Layer 3 of a small transformer language model trained on English Wikipedia (14 layers, counted from 0, width 64).
A neuron's activation on a vector x is SiLU(gate . x) times (in . x), where the dot is the dot product.

Input weights of the MLP neurons that the questions are about. A number n stands for (n - 500) times 0.0022.
n4 gate: 516,478,445,549,435,643,586,492,330,614,601,570,464,537,476,528,629,588,569,554,292,589,503,398,406,724,337,483,447,479,312,695,485,562,454,364,452,448,599,565,181,453,662,388,484,268,416,498,624,471,712,663,612,600,602,670,566,425,529,255,535,607,365,457
n9 gate: 543,443,540,347,677,490,623,332,289,779,634,562,367,424,267,558,421,445,498,336,383,446,697,718,537,638,548,719,443,622,521,211,619,366,456,580,519,535,583,453,653,560,684,340,414,341,525,498,439,600,547,226,660,612,673,293,385,568,591,502,563,447,422,402
n13 gate: 349,608,606,663,746,646,566,324,646,683,616,306,624,641,491,308,769,377,478,528,270,521,220,578,341,405,471,749,609,519,342,458,445,713,645,272,391,543,508,652,705,609,422,510,416,671,686,470,587,603,642,777,552,327,781,337,501,423,581,514,347,401,732,476
n22 gate: 294,643,272,487,455,531,615,633,149,577,382,616,472,477,422,513,329,500,572,376,609,175,483,491,220,365,550,447,600,432,444,462,514,428,107,315,337,471,117,429,578,484,299,538,442,737,511,399,324,646,386,458,533,330,601,533,624,429,273,489,395,465,532,454
n36 gate: 479,595,532,608,481,440,549,462,320,581,473,395,395,567,339,633,370,680,698,418,472,539,640,741,390,262,788,814,526,620,691,515,536,543,504,381,375,541,614,282,591,491,488,505,384,480,442,508,524,471,621,384,658,496,571,473,551,582,245,596,167,789,412,310
n71 gate: 314,564,394,289,615,568,502,536,427,445,394,524,473,434,584,535,561,470,520,812,223,510,425,524,531,762,569,544,305,491,315,286,410,487,567,292,298,629,361,516,411,537,375,375,513,446,634,438,420,405,592,519,713,531,663,471,625,525,624,398,466,501,606,461
n76 gate: 445,692,646,454,448,562,395,603,532,567,543,364,314,366,306,439,580,633,412,527,323,437,670,496,549,657,445,512,534,363,442,462,616,665,514,495,310,537,517,328,318,745,447,544,525,420,503,468,553,633,601,486,443,558,844,496,585,764,527,522,792,478,395,28
n88 gate: 350,572,493,552,413,476,303,327,393,814,562,474,590,433,478,556,536,407,729,697,439,585,525,532,518,439,701,626,549,448,547,619,481,474,490,429,397,257,424,489,566,257,710,437,417,421,482,506,481,434,416,691,735,468,795,609,700,355,586,355,524,617,607,399
n94 gate: 616,712,256,372,611,614,689,375,366,602,590,575,488,814,499,305,512,475,543,530,459,341,606,611,433,348,441,607,586,456,544,360,623,453,446,375,392,378,606,549,572,444,459,524,482,423,470,433,612,503,421,564,193,454,526,634,411,415,545,503,382,339,396,637
n99 gate: 346,582,458,608,611,572,544,367,323,515,430,704,562,351,586,280,602,449,760,660,639,610,372,608,553,753,733,394,613,376,638,646,630,603,316,430,320,367,362,749,372,220,634,512,352,569,650,553,396,575,576,508,647,335,492,608,671,388,458,387,363,475,637,612
n107 gate: 315,452,286,546,418,723,520,528,409,446,536,540,395,565,543,371,873,242,673,586,294,526,595,649,449,589,486,552,755,419,417,574,445,625,494,433,284,408,611,372,471,283,271,269,492,462,268,470,558,448,189,567,496,407,539,364,444,642,650,417,578,394,591,432
n108 gate: 506,678,493,499,301,473,467,609,283,493,500,538,416,441,587,354,404,185,511,534,319,632,428,417,524,370,339,386,673,559,346,603,788,332,444,316,491,663,527,397,350,481,551,283,632,377,306,443,709,542,303,677,512,451,669,590,612,496,494,506,558,623,358,559
n109 gate: 580,865,347,224,569,317,347,339,334,657,447,484,454,519,286,461,346,617,464,498,332,580,706,538,535,310,371,702,461,328,288,206,449,555,615,366,441,343,580,445,864,636,330,529,401,485,544,376,445,642,558,477,521,528,626,573,352,610,661,594,599,518,304,422
n124 gate: 309,637,248,556,475,599,368,500,441,540,470,554,373,614,424,372,592,632,460,345,343,449,522,322,497,497,410,536,676,277,562,232,478,417,197,532,544,506,663,629,485,457,301,776,500,398,530,397,636,585,516,351,328,484,652,486,619,470,685,385,703,419,379,534
n133 gate: 324,424,452,261,494,414,572,603,618,493,402,366,211,639,282,450,372,608,418,572,285,488,437,546,208,574,313,563,339,540,283,701,679,495,557,452,566,555,161,385,956,522,484,532,372,454,495,481,290,446,485,513,273,393,396,367,500,460,485,485,574,316,464,367
n148 gate: 544,499,496,631,757,495,447,420,453,558,562,539,395,349,363,603,485,740,591,356,472,640,737,728,615,615,726,312,385,456,578,505,698,419,514,535,450,349,444,341,658,405,796,588,365,528,523,421,571,750,366,389,546,422,639,610,501,503,616,579,646,442,568,418
n158 gate: 448,380,488,487,637,552,781,327,563,450,643,741,449,469,594,341,638,378,469,434,533,477,717,653,505,660,673,462,357,334,517,576,413,495,639,486,378,593,558,469,599,424,367,447,565,413,597,398,526,669,376,427,478,389,539,632,569,578,356,217,673,594,450,390
n173 gate: 456,572,782,602,462,428,791,581,504,440,405,414,167,429,371,497,518,595,361,529,353,467,549,590,370,548,661,488,793,276,393,393,644,298,519,416,343,641,480,312,480,553,326,540,396,495,633,199,414,292,600,611,410,301,879,625,534,571,422,539,374,778,472,388
n4 in: 448,419,574,519,565,619,402,407,488,640,397,594,663,399,637,402,497,506,549,572,320,405,492,559,432,496,699,611,405,517,405,446,338,430,448,387,473,405,427,533,533,379,581,734,331,538,360,568,382,750,718,438,520,651,423,672,464,391,530,534,330,461,469,643
n9 in: 521,593,507,434,434,291,337,593,583,514,718,531,401,519,521,556,699,511,672,623,425,604,448,478,406,625,463,167,489,304,398,402,506,318,657,515,507,319,422,386,452,619,374,461,329,418,539,580,411,729,828,587,415,397,618,658,511,665,519,538,611,383,478,489
n13 in: 719,625,589,434,480,203,541,598,348,567,230,563,525,515,365,712,508,420,584,406,498,534,449,393,468,319,270,597,498,489,568,620,573,334,566,598,571,377,667,190,432,458,309,641,326,660,485,504,420,550,552,375,487,550,503,279,464,682,480,635,518,412,607,557
n22 in: 619,267,559,468,407,587,502,489,589,413,658,433,364,442,351,655,388,394,413,476,587,826,501,454,485,783,393,511,447,467,608,487,431,451,508,389,399,565,379,501,452,478,344,553,417,501,613,559,376,381,409,553,790,428,457,447,590,574,175,412,354,589,443,662
n36 in: 497,417,573,493,504,379,448,446,384,681,384,359,577,458,777,458,526,587,644,671,262,551,544,552,537,349,629,330,721,427,551,291,401,387,587,469,609,455,451,592,623,443,365,353,247,572,453,449,460,529,481,539,587,396,507,615,501,529,565,585,518,391,490,612
n71 in: 503,558,443,556,710,450,489,182,623,399,332,460,655,518,687,642,533,356,648,520,417,562,478,434,538,531,459,712,652,531,662,455,535,485,645,305,563,343,477,598,342,517,478,610,411,565,438,610,508,500,629,552,545,466,689,426,353,376,562,413,303,313,611,518
n76 in: 514,591,349,539,546,488,552,350,424,656,362,511,636,471,468,519,523,508,579,416,596,455,311,492,207,569,204,441,658,519,582,598,439,258,419,372,512,493,522,484,625,417,529,242,266,519,614,394,505,468,626,466,565,536,577,530,513,632,601,328,590,550,384,469
n88 in: 552,430,578,459,516,376,542,449,472,558,513,487,670,424,639,528,429,442,579,347,531,830,643,373,529,440,351,253,467,566,763,542,368,700,419,457,610,601,362,590,496,386,387,646,718,469,614,505,582,484,465,673,849,436,470,552,559,453,492,311,379,340,468,610
n94 in: 495,551,508,411,555,677,563,358,652,533,533,608,561,538,515,517,486,438,606,312,423,469,540,513,507,444,479,393,607,375,460,463,490,549,658,564,574,527,643,577,445,422,413,475,518,634,365,424,565,610,508,585,410,360,576,590,535,497,468,625,448,260,547,726
n99 in: 441,534,372,512,653,271,575,363,499,603,664,555,634,657,618,619,460,448,444,530,390,584,745,634,520,598,347,510,444,616,544,428,192,455,641,400,444,658,484,544,535,532,570,533,541,338,621,525,550,491,487,442,318,548,575,241,513,472,516,509,594,531,484,328
n107 in: 474,551,577,491,382,352,456,731,616,464,579,397,477,323,602,472,493,452,405,426,720,479,581,322,808,658,443,622,358,557,400,530,614,504,696,455,514,608,387,561,398,510,668,308,460,569,538,529,578,493,478,490,581,683,480,500,507,542,617,305,500,725,409,466
n108 in: 435,387,524,716,778,531,610,488,525,406,721,458,551,587,608,434,575,673,493,469,483,652,380,767,589,564,700,560,364,621,481,433,632,555,223,620,537,497,441,544,693,551,418,439,494,429,671,574,383,597,411,625,635,227,408,499,678,270,471,539,502,381,472,500
n109 in: 567,485,675,753,541,481,483,530,546,543,523,479,571,531,484,671,404,308,386,555,458,283,602,601,258,652,514,566,579,426,534,553,432,498,383,442,325,583,449,419,494,540,283,402,633,468,425,555,663,462,616,471,347,692,570,392,583,527,496,311,432,649,472,287
n124 in: 379,539,747,404,413,321,548,557,415,552,591,492,194,647,480,611,437,523,402,459,585,600,326,447,503,531,457,445,438,432,479,577,578,335,495,488,685,619,392,558,596,514,469,426,332,478,492,513,580,690,419,568,531,528,520,464,729,759,539,540,480,689,434,470
n133 in: 721,533,549,636,471,568,602,213,475,516,373,654,450,431,603,470,381,673,477,413,440,684,448,441,421,532,685,482,392,263,617,462,556,426,329,608,517,508,547,597,668,466,455,479,316,495,502,425,518,697,484,223,465,544,427,671,497,443,570,315,517,477,485,400
n148 in: 350,344,389,459,501,579,208,503,463,511,331,462,518,506,602,545,487,626,506,451,582,492,423,382,697,430,532,451,515,434,418,465,584,365,466,537,622,572,500,392,485,395,300,511,633,651,681,424,377,467,424,625,723,467,525,584,524,527,362,441,538,400,476,587
n158 in: 514,476,668,433,659,492,643,479,504,636,502,502,372,501,576,483,561,622,451,658,550,198,536,469,751,562,354,459,416,414,495,515,405,437,495,409,300,548,617,443,452,746,422,501,308,317,667,386,395,653,454,711,432,492,534,428,428,699,598,634,406,600,296,485
n173 in: 384,676,607,513,486,496,492,484,311,462,409,429,604,357,650,344,478,597,452,821,710,579,414,517,655,911,503,606,674,367,639,589,452,550,500,390,569,726,627,794,414,606,461,588,569,453,368,419,614,417,403,722,491,589,437,410,634,614,575,443,422,421,668,515

Each question shows a token from some text and the vector x that enters the MLP there. A number n stands for (n - 500) times 0.004.

" impact": 510,479,561,394,540,499,558,629,390,371,521,449,536,498,647,643,627,592,450,587,724,467,576,350,586,542,537,560,455,535,540,419,371,456,380,614,412,358,444,583,543,630,643,544,444,171,482,503,495,469,548,495,550,511,408,503,404,522,396,479,527,461,372,501
Which three neurons fire most, strongest first? n94, n13, n109

" Sp": 343,561,487,682,466,637,465,444,462,360,516,512,651,564,515,521,670,547,568,448,553,335,480,352,614,506,528,438,503,645,608,476,548,367,563,738,530,534,659,472,432,443,514,436,497,635,533,490,346,513,401,369,434,507,376,552,703,528,498,569,546,527,355,528
Which neuron fires most, and how strongly? n88, at about 0.27

"ä": 473,653,434,475,587,391,522,500,493,382,511,402,510,488,578,324,625,512,494,351,599,391,371,591,338,509,519,432,487,617,466,610,518,558,502,574,752,486,651,496,375,453,447,350,526,542,520,835,594,574,296,683,505,636,543,503,414,357,545,383,487,476,407,514
Which neuron fires most, and how strongly? n108, at about 0.73

" Berlin": 493,533,618,510,433,305,461,370,513,481,457,553,742,624,793,457,476,456,512,386,416,484,444,473,470,473,432,298,475,632,602,514,549,717,577,407,543,401,524,725,398,468,589,498,507,374,540,689,494,648,429,550,377,410,557,554,398,282,543,500,438,512,526,564
The neuron with the highest activation: n99

" ": 429,448,443,469,489,448,630,507,434,347,463,467,705,486,585,631,377,563,417,356,478,528,513,447,483,376,448,316,513,489,476,440,374,442,481,662,304,455,592,579,496,498,571,556,551,590,581,393,819,491,456,600,558,498,391,439,719,563,500,437,294,541,543,553
Which neuron fires most, and how strongly? n9, at about 0.35

"6": 532,273,644,536,359,382,384,382,570,530,581,489,460,439,768,392,411,453,531,458,637,451,426,258,486,597,455,484,451,434,403,563,387,579,627,442,403,579,374,467,496,491,522,471,446,599,574,554,398,489,446,277,549,418,381,503,686,287,379,580,271,553,497,604
The neuron with the highest activation: n22

" Physics": 480,499,745,611,444,435,620,473,611,419,472,572,732,486,706,502,479,320,528,459,354,479,469,532,533,551,297,464,541,536,530,393,450,548,393,531,740,386,528,580,369,543,636,548,556,205,462,522,446,548,451,498,447,444,473,505,401,495,421,491,620,523,417,557
The neuron with the highest activation: n148

" Genus": 506,526,470,392,428,604,466,360,463,377,558,405,446,485,623,658,403,317,491,534,505,588,707,395,619,508,496,476,452,631,564,342,492,299,643,511,650,404,613,514,328,581,564,433,471,412,589,423,465,570,609,523,890,534,570,440,457,388,419,503,635,426,518,545
Which neuron fires most, and how strongly? n71, at about 1.7

"gue": 511,332,665,525,682,533,340,643,478,375,520,449,450,527,498,438,497,307,424,424,680,492,581,560,676,436,452,499,600,621,505,373,520,549,692,691,701,428,522,359,469,644,552,553,475,535,360,658,663,368,520,323,453,483,645,490,490,516,483,340,499,398,417,654
The neuron with the highest activation: n133

",": 395,517,372,510,371,621,449,508,546,434,411,496,573,556,526,675,469,448,465,561,622,446,536,437,472,444,745,334,390,418,519,551,357,317,602,495,636,528,424,549,467,548,382,483,473,483,318,615,554,615,550,433,290,537,421,508,244,380,485,534,501,562,664,684
Which two neurons fire most, strongest first? n108, n88

" Po": 422,552,429,625,499,344,468,667,523,278,571,499,512,540,743,530,563,382,458,451,441,473,630,479,497,514,391,455,510,564,560,545,606,559,544,819,675,601,611,565,432,516,500,405,467,675,446,594,352,505,362,438,398,526,426,607,578,329,501,447,571,519,496,572
The neuron with the highest activation: n108

"ig": 513,750,597,562,724,406,498,621,623,284,529,461,423,591,490,525,443,492,447,375,536,532,424,559,487,549,604,440,584,607,513,534,465,409,490,505,593,482,551,400,553,457,423,433,717,510,427,563,742,487,520,663,314,604,472,704,334,405,484,818,492,524,579,442
Which two neurons fire most, strongest first? n22, n94

"ha": 547,439,431,488,498,353,509,589,640,406,570,423,421,510,696,439,497,490,558,402,519,501,694,406,475,407,579,483,494,752,444,720,466,399,644,414,597,511,667,442,488,409,548,467,557,577,578,607,652,474,583,664,525,544,458,635,421,562,515,692,608,486,509,544
Which neuron fires most, and how strongly? n133, at about 0.36

"k": 445,417,415,545,584,442,318,541,559,353,581,485,338,635,382,520,386,379,462,447,534,352,503,308,417,424,471,465,360,644,458,489,528,372,348,339,596,433,531,326,486,518,586,405,487,541,505,500,617,380,568,439,418,540,364,560,242,507,542,537,421,440,523,491
Which neuron fires most, and how strongly? n173, at about 0.67

" Gar": 396,511,478,651,493,242,668,484,540,444,614,439,585,501,441,552,714,516,504,510,433,474,501,456,596,546,432,400,600,547,651,543,469,491,566,702,594,518,675,469,526,535,532,474,481,566,544,681,247,432,405,454,422,628,457,415,609,324,490,550,247,485,337,670
Which neuron fires most, and how strongly? n133, at about 0.18

"\n": 513,499,514,593,399,576,404,517,496,422,555,413,595,413,556,416,400,593,448,463,576,518,469,504,428,313,505,442,530,612,442,482,428,547,408,709,133,533,435,451,552,502,405,429,677,270,576,467,477,558,517,412,528,615,499,374,533,461,516,431,522,470,712,686
Which neuron fires most, and how strongly? n9, at about 0.17

"al": 466,339,455,652,388,503,545,362,369,332,516,562,546,467,504,550,405,649,415,383,519,593,634,512,579,634,308,618,539,530,516,528,534,365,396,490,638,589,488,359,602,568,254,319,541,379,566,522,473,537,558,690,703,413,701,479,504,726,518,589,414,737,449,382
The neuron with the highest activation: n76

"5": 404,331,503,538,404,233,341,446,647,668,421,547,581,456,744,435,427,556,501,494,553,488,551,451,471,536,443,378,555,401,441,504,444,542,670,626,486,494,381,445,524,449,641,580,388,325,582,583,442,354,611,241,578,451,505,682,619,444,441,624,374,589,555,487
Which three neurons fire most, strongest first? n88, n99, n108

"ish": 619,696,527,526,484,621,453,297,383,373,619,491,429,461,372,378,472,428,369,439,601,442,574,294,535,632,509,445,572,695,603,527,383,467,340,420,518,384,517,442,502,543,476,570,314,523,679,650,566,339,399,523,478,468,492,628,473,689,522,398,529,574,706,497
Which three neurons fire most, strongest first? n22, n76, n36

"cy": 346,599,404,588,532,407,494,619,480,382,527,517,469,462,480,259,442,477,415,483,574,780,520,440,528,581,401,536,279,598,320,303,403,473,310,639,647,414,340,508,407,519,472,479,388,499,404,677,390,428,532,371,367,554,419,571,340,362,504,492,488,526,462,601
The neuron with the highest activation: n158

"ten": 538,544,430,535,512,329,608,487,538,278,396,520,472,673,494,218,525,430,518,420,604,435,354,456,378,483,596,458,446,559,530,494,513,530,600,406,556,433,426,404,455,565,677,288,491,507,541,570,580,664,586,598,261,612,342,436,345,577,522,607,284,599,455,533
Which three neurons fire most, strongest first? n148, n88, n22

"na": 483,460,343,509,424,402,576,654,557,341,674,636,379,540,579,423,585,176,645,466,533,550,657,475,555,573,547,338,454,641,502,586,490,431,662,532,523,455,499,432,512,485,460,407,551,621,586,689,655,456,537,459,337,499,465,591,373,242,535,487,515,443,526,618
Which neuron fires most, and how strongly? n107, at about 1.3

"ine": 576,498,739,536,523,432,601,504,661,329,459,520,449,409,460,435,438,397,431,570,552,488,502,312,427,546,551,471,424,601,405,444,330,476,481,524,639,493,442,443,488,545,461,439,612,493,519,667,681,583,493,496,442,564,408,674,262,496,501,566,495,566,229,513
Which neuron fires most, and how strongly? n148, at about 0.25

" the": 461,424,411,482,363,446,472,510,440,522,612,420,638,430,528,470,591,581,540,467,572,459,454,513,511,372,444,281,525,356,429,382,376,387,412,469,709,549,432,629,696,419,319,614,471,362,527,638,506,556,450,648,577,660,790,431,504,577,551,363,347,538,471,507
The neuron with the highest activation: n124

"9": 499,317,476,498,434,454,486,550,466,576,551,496,535,286,604,529,470,567,498,471,638,367,374,427,558,625,471,761,448,523,678,637,367,523,486,577,462,563,498,601,467,464,252,291,550,627,450,523,557,336,492,612,366,442,359,411,678,463,401,366,410,397,331,384
The neuron with the highest activation: n9

"4": 438,306,443,584,450,218,354,381,524,656,406,620,533,452,733,430,428,522,463,488,633,521,479,405,490,527,455,352,509,437,445,511,441,438,661,651,456,567,319,416,537,510,670,538,384,441,605,560,492,452,498,272,572,408,523,685,639,375,452,653,344,536,601,461
The neuron with the highest activation: n99

"-": 433,330,642,597,568,627,484,450,351,507,469,498,688,626,489,568,505,644,653,331,362,584,716,492,426,590,514,462,516,496,434,521,348,374,821,636,666,449,669,621,567,542,471,553,503,458,628,419,594,464,547,554,651,637,414,519,510,645,411,523,439,456,579,508
Which neuron fires most, and how strongly? n36, at about 0.73

" I": 499,397,460,598,535,324,616,373,504,264,501,491,606,622,661,458,473,330,584,556,383,584,542,408,499,495,449,500,408,513,539,618,379,447,523,572,626,588,712,611,409,679,368,472,465,456,511,627,423,479,530,356,547,531,670,614,646,459,566,487,463,466,623,439
The neuron with the highest activation: n71

"e": 643,476,689,525,546,449,489,522,782,306,523,578,511,467,562,530,436,428,609,459,341,567,609,225,567,681,353,497,488,603,389,397,430,487,403,584,507,563,481,438,484,489,239,546,514,638,409,569,458,538,659,386,457,422,539,555,311,438,483,531,363,459,413,669
The neuron with the highest activation: n76

"um": 479,672,530,567,396,441,616,727,594,377,600,443,674,501,747,340,488,478,360,453,325,454,525,479,417,493,493,446,598,518,464,706,482,517,461,554,798,343,402,445,466,559,498,501,360,499,477,680,567,532,549,448,389,358,504,592,344,493,476,653,493,446,531,650
The neuron with the highest activation: n148

"Playing": 605,343,655,513,622,446,463,580,641,381,306,451,605,477,596,634,677,607,338,536,547,472,540,589,394,548,467,402,374,546,586,437,477,620,423,405,500,536,519,494,417,511,501,386,580,174,520,474,465,481,418,563,560,635,567,580,376,626,589,417,462,573,420,504
Which three neurons fire most, strongest first? n158, n94, n13

"8": 582,208,645,469,303,421,548,403,449,574,587,504,509,462,775,495,446,439,531,501,738,498,498,334,520,657,553,484,441,467,531,556,400,535,516,483,364,560,315,395,517,498,374,465,402,607,526,468,536,430,404,377,460,351,369,433,693,300,459,492,293,429,412,591
Which neuron fires most, and how strongly? n22, at about 2.3

"The": 381,338,499,463,280,624,457,518,338,499,604,424,543,433,494,456,564,580,516,468,664,421,411,428,531,445,483,312,574,429,424,322,353,381,475,482,805,538,521,554,586,461,432,594,511,436,499,599,457,549,372,599,592,654,857,429,497,546,590,333,374,569,500,537
Which neuron fires most, and how strongly? n124, at about 2.1

"2": 578,494,424,524,485,410,244,439,308,587,562,582,529,246,474,580,437,608,534,475,573,471,477,676,525,568,391,468,502,376,720,400,548,394,377,704,607,517,617,566,471,468,431,374,558,611,604,563,640,574,545,610,608,629,449,467,636,611,495,546,481,417,680,365
The neuron with the highest activation: n148

"ina": 537,566,488,500,569,328,650,556,618,408,485,484,595,372,528,335,416,388,611,461,577,538,662,409,575,754,527,473,360,701,561,477,406,400,552,488,474,461,515,515,466,487,486,526,526,580,685,684,582,607,642,405,478,520,517,700,366,458,547,616,497,522,430,671
Which neuron fires most, and how strongly? n99, at about 0.51

"==": 434,460,515,355,364,546,366,511,464,604,634,549,607,565,567,592,547,604,450,289,571,651,487,414,465,488,435,617,641,483,675,549,280,651,514,559,390,450,491,478,508,618,616,487,667,305,492,634,452,611,523,621,763,439,593,467,466,568,431,325,548,546,613,587
The neuron with the highest activation: n88

"ing": 371,357,545,544,577,663,526,544,617,389,457,544,520,471,677,506,734,565,348,551,487,522,445,527,529,639,403,345,482,444,494,422,429,557,505,582,502,454,426,397,376,565,505,453,435,221,503,591,553,420,486,556,410,432,515,586,328,629,490,204,459,543,417,549
Which three neurons fire most, strongest first? n158, n107, n13

"s": 402,559,368,488,586,628,257,466,538,425,631,585,479,680,513,573,457,551,410,496,485,690,426,478,360,601,121,455,468,498,399,432,445,409,459,453,572,446,354,517,480,396,216,595,541,340,495,654,618,511,604,563,478,547,626,446,426,782,579,473,421,466,371,479
Which three neurons fire most, strongest first? n124, n109, n76

" Ho": 431,533,430,713,450,337,492,531,475,457,576,393,578,422,666,615,635,583,529,452,545,535,647,330,458,478,380,509,410,678,571,436,486,386,678,554,592,623,723,426,617,527,361,584,435,664,502,543,480,524,453,584,571,755,442,523,509,474,480,480,447,476,446,578
The neuron with the highest activation: n36

"Ł": 541,452,304,712,468,400,456,511,464,317,538,422,686,546,566,596,487,657,468,329,425,529,402,502,548,569,450,556,336,497,639,504,588,358,396,480,565,708,719,441,542,412,636,468,521,598,500,546,276,439,477,616,411,564,470,512,590,514,521,697,476,391,542,606
The neuron with the highest activation: n148